Layer 6 of a small transformer language model trained on English Wikipedia (11 layers, counted from 0, width 64).
Take only the direct path to the model's output, skipping the later layers: a vector added to the residual stream pushes a token's score in proportion to its dot product with that token's output vector.

Output vectors of the tokens that the questions are about. A number n stands for n times 0.0053.
" |\n": -61 53 -156 86 69 141 -35 -98 22 -45 -12 142 -40 121 222 127 137 137 -115 46 164 -95 3 -23 -86 -101 150 -61 -56 76 -49 123 58 -72 -121 10 -4 -33 -48 -17 38 -70 -252 96 -92 -157 8 426 3 -256 296 18 -33 -291 35 85 30 26 -140 -39 -149 -260 109 10
"esign": -62 110 254 -102 114 254 -107 -118 -207 -321 -70 -111 49 110 45 -37 75 179 -246 15 -156 -26 48 97 -131 31 146 207 -275 -44 -112 178 -322 -138 -91 -88 62 91 59 287 -56 305 -26 237 -27 233 137 6 172 -110 217 40 98 -346 -62 -20 155 -88 -136 -145 138 -234 -223 90
" moth": -37 31 93 -299 104 202 222 81 -82 -189 -73 -152 -71 108 -56 107 -62 273 -230 38 -218 -389 58 121 -156 -75 223 72 -34 -186 -140 153 -210 -198 234 -168 168 63 -13 58 -205 -1 -112 331 -153 19 365 307 116 207 87 211 56 19 -114 -131 -58 -135 -17 -96 99 -22 -31 -118
" Distributed": -140 171 127 -143 269 405 208 86 -152 -250 -132 -2 188 100 -43 -187 197 336 -330 -68 206 -189 75 349 -299 99 214 -94 -160 29 -27 42 -138 -160 146 -107 126 -14 158 -137 -187 -146 -112 197 -295 347 -68 203 275 -97 -22 -107 208 -294 -42 -52 -354 -136 -62 -9 46 -109 57 0
" the": 145 14 -43 161 217 -116 48 318 -24 25 -37 -171 -143 -133 134 -291 18 139 -90 21 84 52 -13 198 37 -106 -46 -89 105 29 18 -41 -70 -6 3 -122 -1 128 -109 22 -323 155 -77 -139 31 -137 91 152 -125 -32 -35 31 -25 -96 -40 129 80 113 -118 39 45 -59 64 14
" wife": -79 45 148 -143 119 -75 -1 -19 51 -250 -34 114 147 236 134 -30 72 384 -8 -103 -320 -82 7 48 129 -111 -90 -208 -134 -42 -125 -23 -116 -236 124 -230 273 169 14 30 38 212 59 170 -66 118 160 46 32 198 109 -176 -124 -244 47 -129 -127 45 -120 -54 166 -101 -34 -10
"===\n": -121 -82 -15 101 210 7 85 -29 -224 -143 -139 -180 -243 1 203 48 -74 160 -198 -58 107 -78 10 134 -94 -31 138 134 -225 -95 -110 358 144 -198 -96 -108 310 -4 -101 50 -327 279 118 17 199 -46 129 64 -3 -141 95 -149 -204 -84 393 -335 1 -100 227 -57 124 -18 170 93
",": 14 -21 -115 64 206 -136 -28 -95 78 66 -78 -227 116 6 126 -207 152 59 -96 -37 71 -56 -48 216 20 13 125 -213 68 35 47 24 76 6 -85 49 -129 216 -118 -58 193 89 39 -31 85 -87 -85 80 -222 4 22 -23 -165 -36 72 -1 -101 58 -68 -224 10 41 85 155
" =\n\n": -166 -411 210 192 -35 257 107 127 -260 -1 -97 -280 80 20 159 139 314 287 -287 -49 -189 -196 63 198 31 219 257 40 -75 -101 -111 -35 -165 -158 -117 -45 -35 276 -164 -51 -250 -38 75 41 47 88 43 325 -26 -63 118 -232 -37 -19 192 -252 22 -114 266 -130 9 -51 283 -242
"–": -24 -104 67 -4 33 -143 -50 -154 107 -128 18 23 14 -25 209 -44 102 -89 -205 9 57 -229 14 48 1 88 52 -22 37 -28 117 69 -15 -143 -18 -15 197 -19 22 -84 48 252 115 -41 47 190 -68 187 -13 -132 44 -60 -68 44 -38 -68 48 48 0 -138 21 -159 12 -13
"ition": -144 -129 291 -66 -73 258 -46 19 -72 -156 -62 -84 121 67 161 -162 -69 146 -60 195 -43 -62 34 174 -23 78 44 108 -123 -118 -58 249 138 -51 105 -91 152 21 -16 159 -168 154 246 81 108 -45 77 138 30 -207 -8 35 206 -378 -173 -38 133 -300 -206 -328 125 -12 -282 1
" Phylum": -32 80 66 -343 157 263 385 -122 -41 -269 -17 -25 472 -136 -312 -58 -163 -47 -339 131 -238 -6 96 182 -20 182 18 385 -182 165 -31 -5 -180 -247 25 -225 232 128 152 34 -126 240 157 162 -122 372 100 461 -53 280 235 -165 95 286 -257 -196 -363 -203 -263 -74 53 -138 -403 -191
" Kingdom": -63 189 -139 -336 1 144 120 -34 42 -160 -190 -92 56 71 117 -237 128 -85 190 -101 -42 -53 29 151 73 131 65 -70 -210 158 -150 114 9 -226 109 -135 122 221 2 76 -181 64 66 24 -129 178 107 189 203 -47 136 -52 156 -87 -64 12 -31 -55 -88 -129 15 -187 -18 -74
")": -117 208 43 28 347 52 -157 -120 -75 -13 -108 -21 -53 56 107 -117 101 -38 -2 -121 79 -117 -7 170 22 -11 285 -233 20 -67 -98 64 -37 -7 52 -46 26 -26 26 7 -251 109 -21 -48 163 -109 -141 289 -18 -85 269 -96 -242 -27 -65 -202 73 64 54 -42 97 64 -10 71

Output weights of attention head 1. The head adds the sum of these rows, row i times number i of z. A number n stands for n times 0.0022.
o0: 5 -400 217 30 -83 -58 17 -60 118 -2 115 -38 -41 -167 -69 -79 34 123 -195 -176 -188 15 -245 -95 -32 -132 56 110 216 61 -14 11 37 -78 108 -93 -128 168 -144 -111 82 274 159 133 18 -58 -42 -19 135 205 -68 37 82 130 -58 -128 14 9 48 -67 223 -51 46 83
o1: -111 -38 16 32 -133 2 21 -132 71 225 92 108 44 58 -27 20 93 90 32 178 -93 33 163 19 -2 -33 -15 65 69 -19 -199 11 63 -209 182 -230 -268 -84 101 -38 187 128 -13 -48 -119 36 91 -153 -44 -218 35 -176 104 191 16 149 66 -201 -130 -3 -31 11 -3 -46
o2: 109 -3 53 -98 50 99 -28 29 -29 -80 -6 12 -116 46 111 -34 59 78 -37 99 27 -42 -173 18 -41 -6 -115 -57 7 92 8 -30 32 -158 -157 -12 37 -22 -13 -156 0 17 23 65 -96 -108 95 157 88 -69 -8 84 51 -45 -58 26 212 -143 -7 69 -2 -67 151 2
o3: -175 103 -50 126 33 117 -169 -113 -103 -51 -161 -118 5 116 -14 -107 -133 72 -221 64 41 101 173 -172 -129 9 -74 135 -84 -39 -273 -63 102 76 74 -44 -24 64 139 41 -66 42 -141 -29 -59 30 51 26 48 34 -22 228 7 30 -52 171 85 78 177 -147 9 162 172 -95
o4: 247 46 -64 -135 132 27 -114 49 -66 42 47 130 -51 77 -57 91 51 -39 -24 -102 -24 2 -307 -36 -89 91 46 -113 -79 103 47 217 -168 -149 389 -86 26 -14 27 -129 -125 124 47 -118 9 -2 -62 -67 113 35 22 117 -106 206 -41 -158 -25 9 -195 21 164 -167 155 8
o5: 160 -114 35 168 77 -39 -26 -1 125 -138 -71 13 -62 -142 214 -98 30 -157 90 -6 58 -86 170 -98 -133 -11 129 -70 -100 -131 186 100 230 58 -91 -52 -58 -167 -54 -81 74 74 -2 -86 154 -79 -56 68 -75 -148 240 -75 -59 -50 -24 33 137 57 9 -65 -45 135 -62 10
o6: 189 -75 70 -141 106 26 -7 -79 17 -59 -184 -163 108 31 123 -57 -63 -5 52 88 22 -52 18 136 -80 -78 -88 57 -230 127 -51 60 60 35 -43 177 160 4 -75 24 50 6 62 -31 69 51 65 -101 -5 78 -94 106 -16 -56 128 108 -22 -206 -122 -132 -134 41 64 -50
o7: -47 10 -79 -78 159 -173 231 78 115 17 -14 -121 122 -34 15 114 -16 14 5 209 -12 245 242 50 87 -71 -53 -78 -110 9 88 -69 24 -218 57 92 60 -47 27 -107 -29 -64 17 -147 82 78 -157 202 51 -76 90 -156 45 59 72 -91 -106 -120 -383 -116 -223 100 81 31
o8: 99 -80 -9 89 -85 47 -99 88 144 31 -44 -19 22 54 56 111 62 66 -91 83 34 -108 -73 20 14 -109 -95 165 -75 -16 27 -7 -43 -76 229 -260 20 -275 138 36 -88 124 -222 91 -72 191 80 -27 -47 -40 50 70 194 149 -113 90 -67 14 -98 -61 -118 -50 -58 -85
o9: -151 -82 -42 148 -108 67 127 212 90 77 53 40 25 -206 -58 19 1 -26 -27 -51 -95 -22 72 -1 168 24 -62 -87 -17 -6 20 45 6 9 40 -207 -115 -79 -75 -75 -137 -256 -1 50 -95 5 85 33 -31 274 -92 -18 109 181 150 -122 -121 227 243 -18 28 -107 102 -148
o10: -133 4 83 162 -34 42 -41 70 18 81 5 -20 2 58 127 -52 -20 -5 -33 33 -6 146 -12 215 -13 27 71 -223 -53 53 -150 -126 -22 159 26 161 -70 115 -153 -29 180 -78 -130 -72 118 -141 -38 54 2 -329 0 -138 113 50 -33 -75 -87 -97 -207 366 -81 -18 146 75
o11: -43 -24 180 113 -137 -146 173 139 13 -130 168 -12 134 -185 -287 -180 10 -94 -33 -84 -13 -135 46 -76 -17 284 -32 -32 -69 14 183 -120 2 -194 -12 -105 -88 122 176 -89 23 68 186 65 0 108 -74 19 83 126 -58 -17 20 101 -29 -15 -238 58 140 -40 62 50 13 -55
o12: 136 33 132 91 74 45 -48 -104 128 -71 -6 6 94 5 -325 -38 -85 8 19 138 -103 99 -46 65 -69 27 -100 29 -102 -191 36 -87 28 -162 225 44 -119 -72 84 -41 -91 -37 0 60 -51 93 -9 15 133 36 77 101 43 124 -79 3 -70 -14 -57 76 109 88 -249 -83
o13: 20 18 -72 80 -13 -67 -245 -24 -165 185 -60 -46 -20 72 -192 155 12 -36 119 -58 -23 57 123 -117 9 67 127 49 8 17 -109 -7 -103 96 24 12 82 123 88 34 168 20 51 -90 -7 -114 155 -193 -85 -126 -84 159 -7 54 -6 77 -131 120 -123 1 31 -130 3 11
o14: -466 -35 -18 243 91 146 261 162 -110 -86 21 -29 -76 83 -218 9 -12 -72 5 -172 72 98 -141 -262 110 16 3 -74 4 56 39 4 -150 -2 -60 -85 -13 -60 -7 118 33 115 20 -5 -79 41 -132 109 -124 110 -100 12 -166 153 65 -245 167 -26 284 271 72 73 -72 8
o15: 118 -36 -74 61 -126 -98 177 152 68 70 -49 88 -171 -74 58 23 -37 -13 -21 -2 1 56 -47 11 -36 -68 110 -36 -116 24 -108 -8 -250 -20 0 77 256 56 -139 -179 153 -162 37 -258 40 55 -13 93 210 -90 169 -14 83 38 87 16 81 -263 195 -46 57 -157 103 -97
o16: -28 204 57 32 319 2 80 86 62 -92 -84 111 -105 -72 179 48 -116 2 -3 -8 13 -28 -228 -101 -131 -76 -122 110 -4 24 84 120 82 -253 -133 184 280 -202 -46 -18 -36 37 -60 -9 -164 -15 -86 153 11 -181 141 111 62 -147 1 61 218 82 52 58 -23 -197 -148 -163
o17: -36 25 23 -8 169 -65 29 139 61 -34 72 183 114 92 -279 55 -96 -150 -114 204 -176 6 -71 155 -168 65 -153 19 -79 -107 -63 -268 64 -207 285 205 -202 -109 -20 -31 -121 178 -122 -148 81 -59 271 192 18 127 -128 59 -103 34 -43 -1 51 117 115 197 -129 103 -160 -69
o18: -74 10 -146 -146 83 -12 -24 55 -72 -140 52 -62 174 34 198 -62 -74 -94 80 180 50 100 4 85 -9 -7 100 -150 -13 -93 97 232 95 -51 75 -226 -84 -72 61 34 57 -83 25 70 -83 19 -91 114 -163 76 85 -62 -18 -46 9 -25 -84 -7 -94 -75 51 -1 -23 176
o19: 132 165 -74 -193 121 -114 -61 113 13 -82 -40 -176 145 -49 -232 -124 27 45 -24 23 -262 -92 -293 -28 50 67 -13 82 -106 37 94 -356 -16 193 76 -89 187 227 121 -25 -8 192 42 -39 -65 -5 166 -86 190 162 -50 -24 66 -109 -176 172 -88 129 -59 -148 141 79 -32 87
o20: 157 -78 9 87 25 126 -65 -9 60 110 78 11 -179 96 -7 33 48 -12 -138 -19 -16 -125 -139 -154 -77 35 -47 188 -327 256 18 80 15 -92 45 73 11 -159 -18 125 -260 95 -119 -80 -19 -99 62 23 99 37 160 37 81 158 158 -42 138 -27 -100 -51 -129 63 -136 -62
o21: 184 -167 -81 128 -150 -78 -67 -115 120 -8 181 -27 -21 134 -119 88 136 115 -4 28 -239 -29 -13 -18 13 29 -202 -19 153 -11 81 40 134 -13 -102 52 -120 20 40 60 41 -141 -40 282 -88 14 147 -95 -77 314 -14 -120 -133 27 139 -23 -188 8 126 -241 96 -41 -67 -33
o22: 72 -180 -130 186 -142 -6 -35 -53 16 -44 -41 -71 -206 -127 8 -32 -110 -64 -97 58 -82 42 -70 78 117 -149 86 78 -71 -3 298 -94 -121 268 -19 -130 -20 55 15 -135 156 122 106 -136 -204 26 162 131 -27 156 47 260 -20 21 -181 304 56 94 -193 9 -137 157 -100 41
o23: 77 80 2 -70 8 140 -160 27 -31 88 -241 -133 21 -40 -65 -42 -10 116 21 -110 147 -53 -167 -77 118 69 -60 82 -141 13 28 -63 -61 -203 77 204 2 11 44 -187 19 50 98 137 151 53 83 -76 155 -104 114 -26 164 102 23 -6 -103 -150 -150 -193 -21 195 -59 46
o24: 183 -85 42 -24 154 -141 -11 -97 173 136 115 -94 -58 28 162 -62 240 -106 81 -13 -210 -226 -234 199 118 -93 -68 -68 88 101 -82 145 -24 100 -54 77 208 140 -131 123 185 -18 108 59 -45 52 -33 -143 -25 -31 -138 -23 51 67 -1 -46 83 -189 -34 -218 34 -116 -171 -121
o25: 13 -61 -50 95 95 -9 240 80 57 41 81 -97 -91 97 -119 -108 24 72 -85 -198 -119 278 -109 -22 178 -10 -24 -191 27 110 -46 -28 4 11 54 107 52 131 -186 33 -176 109 -30 21 -187 6 -38 16 -56 18 -131 -90 44 -23 97 43 -129 78 -109 68 77 -22 31 99
o26: -200 65 -58 -64 22 86 55 150 30 -137 75 -40 112 -12 -90 27 -126 -75 -13 87 -165 66 77 -14 20 90 -138 -1 212 53 40 -67 -3 25 -35 238 97 60 -199 -34 15 -1 -112 77 18 5 -46 -28 -180 -108 41 -28 61 53 17 130 -243 21 54 56 164 -70 -154 11
o27: 105 -176 -92 129 34 -102 -66 -183 54 94 -113 40 69 -108 -28 -34 119 -63 83 -227 -55 23 -125 -24 257 149 64 -207 -126 41 25 -39 39 -69 -126 212 -137 36 -128 -74 83 140 186 -50 161 5 -34 38 17 208 -67 -49 -151 113 39 98 -44 -145 223 141 118 -139 66 -222
o28: 47 20 -106 -23 2 -17 111 155 -119 -51 151 -245 128 246 -85 -144 306 12 -72 -62 -39 55 188 -117 -172 80 51 73 -91 121 -78 11 8 -176 123 122 -13 -29 -58 -3 65 -117 -3 8 10 56 11 95 -35 -20 -115 -74 139 -2 141 -33 -273 -132 85 -67 -101 106 -148 78
o29: -172 -72 -30 248 -60 79 -51 -231 -182 -97 160 49 -66 -97 -34 44 -165 -63 30 5 62 -11 -161 -22 -169 -137 105 160 -69 0 38 -87 42 57 -46 -38 90 196 28 133 176 16 132 -164 51 -93 128 78 271 -62 -26 153 136 -38 -148 -18 178 -199 62 200 76 -250 -97 -13
o30: 83 39 38 25 32 24 -219 -78 -39 -19 156 23 -147 -174 -12 36 98 19 138 111 116 -75 204 -133 -16 13 -123 17 -191 48 176 30 103 -31 -99 -93 -86 -30 76 40 74 -247 110 212 31 -236 39 -13 -45 152 -189 133 55 -99 1 -73 -98 128 171 -30 3 -40 -70 -38
o31: -29 -70 -225 3 97 -59 -34 1 71 -125 -105 -204 54 0 194 -55 -135 0 -126 -22 151 154 46 44 65 -181 -26 -33 95 2 30 179 59 -68 -140 136 -32 11 202 -56 300 -42 26 161 -16 -86 16 -78 -30 108 167 66 -33 69 16 -137 16 124 -217 -253 -15 69 -119 -16

Each question shows a token from some text and the vector z that the head gathered there. A number n stands for n times 0.0059.

"{": 170 -47 158 -287 188 86 89 44 57 -322 311 -115 38 -76 6 153 362 -10 -141 -205 33 -184 109 49 94 -1 -174 220 -211 107 -263 128
Pushed up most: " |\n"

" Machine": 88 -184 135 -61 198 4 67 27 -24 -79 51 -18 14 -52 -116 127 14 -4 -52 172 81 -30 126 190 -18 -12 -50 111 -84 -62 -79 26
Which three tokens does it push up most, strongest first? " Kingdom", " the", "–"

" x": 131 -133 60 -160 163 161 14 -80 -30 -157 100 18 62 44 -33 95 156 47 -106 -27 109 -52 81 98 18 -93 -57 126 -98 -23 -52 94
Which two tokens does it push up most, strongest first? "–", ")"

" Ford": 141 -171 138 -184 245 4 45 74 -75 -71 164 -130 -37 -90 -36 142 -3 90 -67 102 52 22 69 96 104 86 -88 150 -102 -35 -250 74
Which of these tokens does it push down most? " Distributed"

" allowed": 241 -130 207 33 149 -35 144 12 -111 -20 96 84 -10 -84 90 87 -26 -6 -45 -13 -21 -18 -79 190 -86 58 13 106 22 -57 110 -61
Pushed up most: " =\n\n"

" all": 126 -211 112 -119 228 28 49 14 -103 -126 57 -53 -6 -18 -104 96 4 -31 -65 133 31 43 3 188 106 15 -99 137 -55 -84 -121 69
Pushed up most: ","

"0": 168 -133 152 -107 238 -50 73 152 -69 -135 181 -3 40 -16 -31 113 -28 62 -47 29 11 -61 -69 62 22 -66 -164 39 -80 -40 -21 -30
Pushed up most: ")"

")": 42 -210 110 -73 196 -8 7 -28 -68 -24 130 -15 2 -33 -19 115 20 37 -67 90 21 -42 45 85 45 2 -7 104 -81 -90 -85 5
Which of these tokens does it push down most? "ition"

"}": 91 -184 80 -117 176 79 111 13 -144 -135 96 -48 -51 -16 20 130 33 -33 -18 11 36 -31 -17 107 49 -33 -41 128 -48 -11 -61 73
Pushed up most: "===\n"

"j": 151 -118 40 -259 246 54 -101 48 46 10 266 79 39 50 137 118 102 28 -127 -33 82 -137 20 146 -54 -48 -41 104 -80 15 1 36
Pushed up most: ")"

"mid": 73 -26 144 -131 182 60 67 44 63 -223 192 -98 63 3 -45 132 259 -51 -150 -90 71 -126 59 119 57 -24 -72 106 -145 22 -127 118
Which two tokens does it push up most, strongest first? " |\n", "–"

"_": 80 -215 91 -109 200 106 48 23 -46 -118 98 -35 7 -25 -62 134 127 28 -77 70 117 12 71 141 44 -15 -43 119 -37 -40 -96 106
Pushed up most: "–"

" S": 169 -194 78 -137 198 55 49 50 -74 -95 56 15 -19 -46 -83 113 25 5 -114 127 42 16 84 126 33 15 -17 151 -136 -29 -149 24
Pushed up most: "–"

" of": 71 -175 118 -66 198 -10 79 4 -18 -71 73 -2 7 -26 -71 77 -21 30 -26 152 49 -53 49 174 61 0 -80 128 -54 -74 -62 60
Pushed up most: " Kingdom"

" this": 116 -207 171 -79 214 33 6 -19 2 -127 82 -61 -4 -81 -60 89 28 15 -14 185 73 -20 19 155 93 -2 -107 69 -11 -88 -115 58
Pushed up most: " Kingdom"

" La": 50 -215 73 -145 61 48 150 28 -64 -51 35 -20 -53 -60 -50 106 37 68 -71 166 2 32 105 278 151 -47 74 199 -214 -23 29 155
Which of these tokens does it push down most? " Distributed"

" inspiration": 229 -266 244 -35 291 -123 40 -50 -26 2 -61 -57 -37 -54 2 116 19 13 -122 123 93 131 -62 193 90 -45 -129 65 -122 -57 83 -43
Pushed up most: " moth"

"ying": 138 -224 186 -60 297 -37 50 -64 21 -100 -12 -98 33 4 -116 77 97 -28 -63 192 153 47 -6 228 114 -68 -41 79 -86 -20 -41 39
Pushed up most: "esign"

" in": 132 -210 123 -88 254 -20 29 -7 -14 -61 21 14 73 -85 -34 44 12 -4 -51 158 77 59 46 201 65 8 -79 133 -40 -27 -127 72
Which of these tokens does it push down most? " |\n"

"ite": 192 -194 166 -38 262 -25 103 15 11 -85 38 -22 123 -95 -24 73 45 73 -93 124 141 56 69 200 64 42 -45 126 -43 -11 -86 33
Which two tokens does it push up most, strongest first? " Phylum", " moth"

"9": 101 -161 105 -92 199 -4 64 102 -129 -126 122 -59 -49 -58 -77 111 -27 41 -47 119 16 18 16 100 47 73 -73 112 -63 -80 -190 90
Pushed up most: ","

" and": 74 -170 146 -51 261 -25 75 15 -51 -56 64 8 -23 -6 -107 132 -44 -16 6 122 38 -63 10 128 49 -17 -87 159 -39 -82 -67 51
Which two tokens does it push up most, strongest first? " Kingdom", ","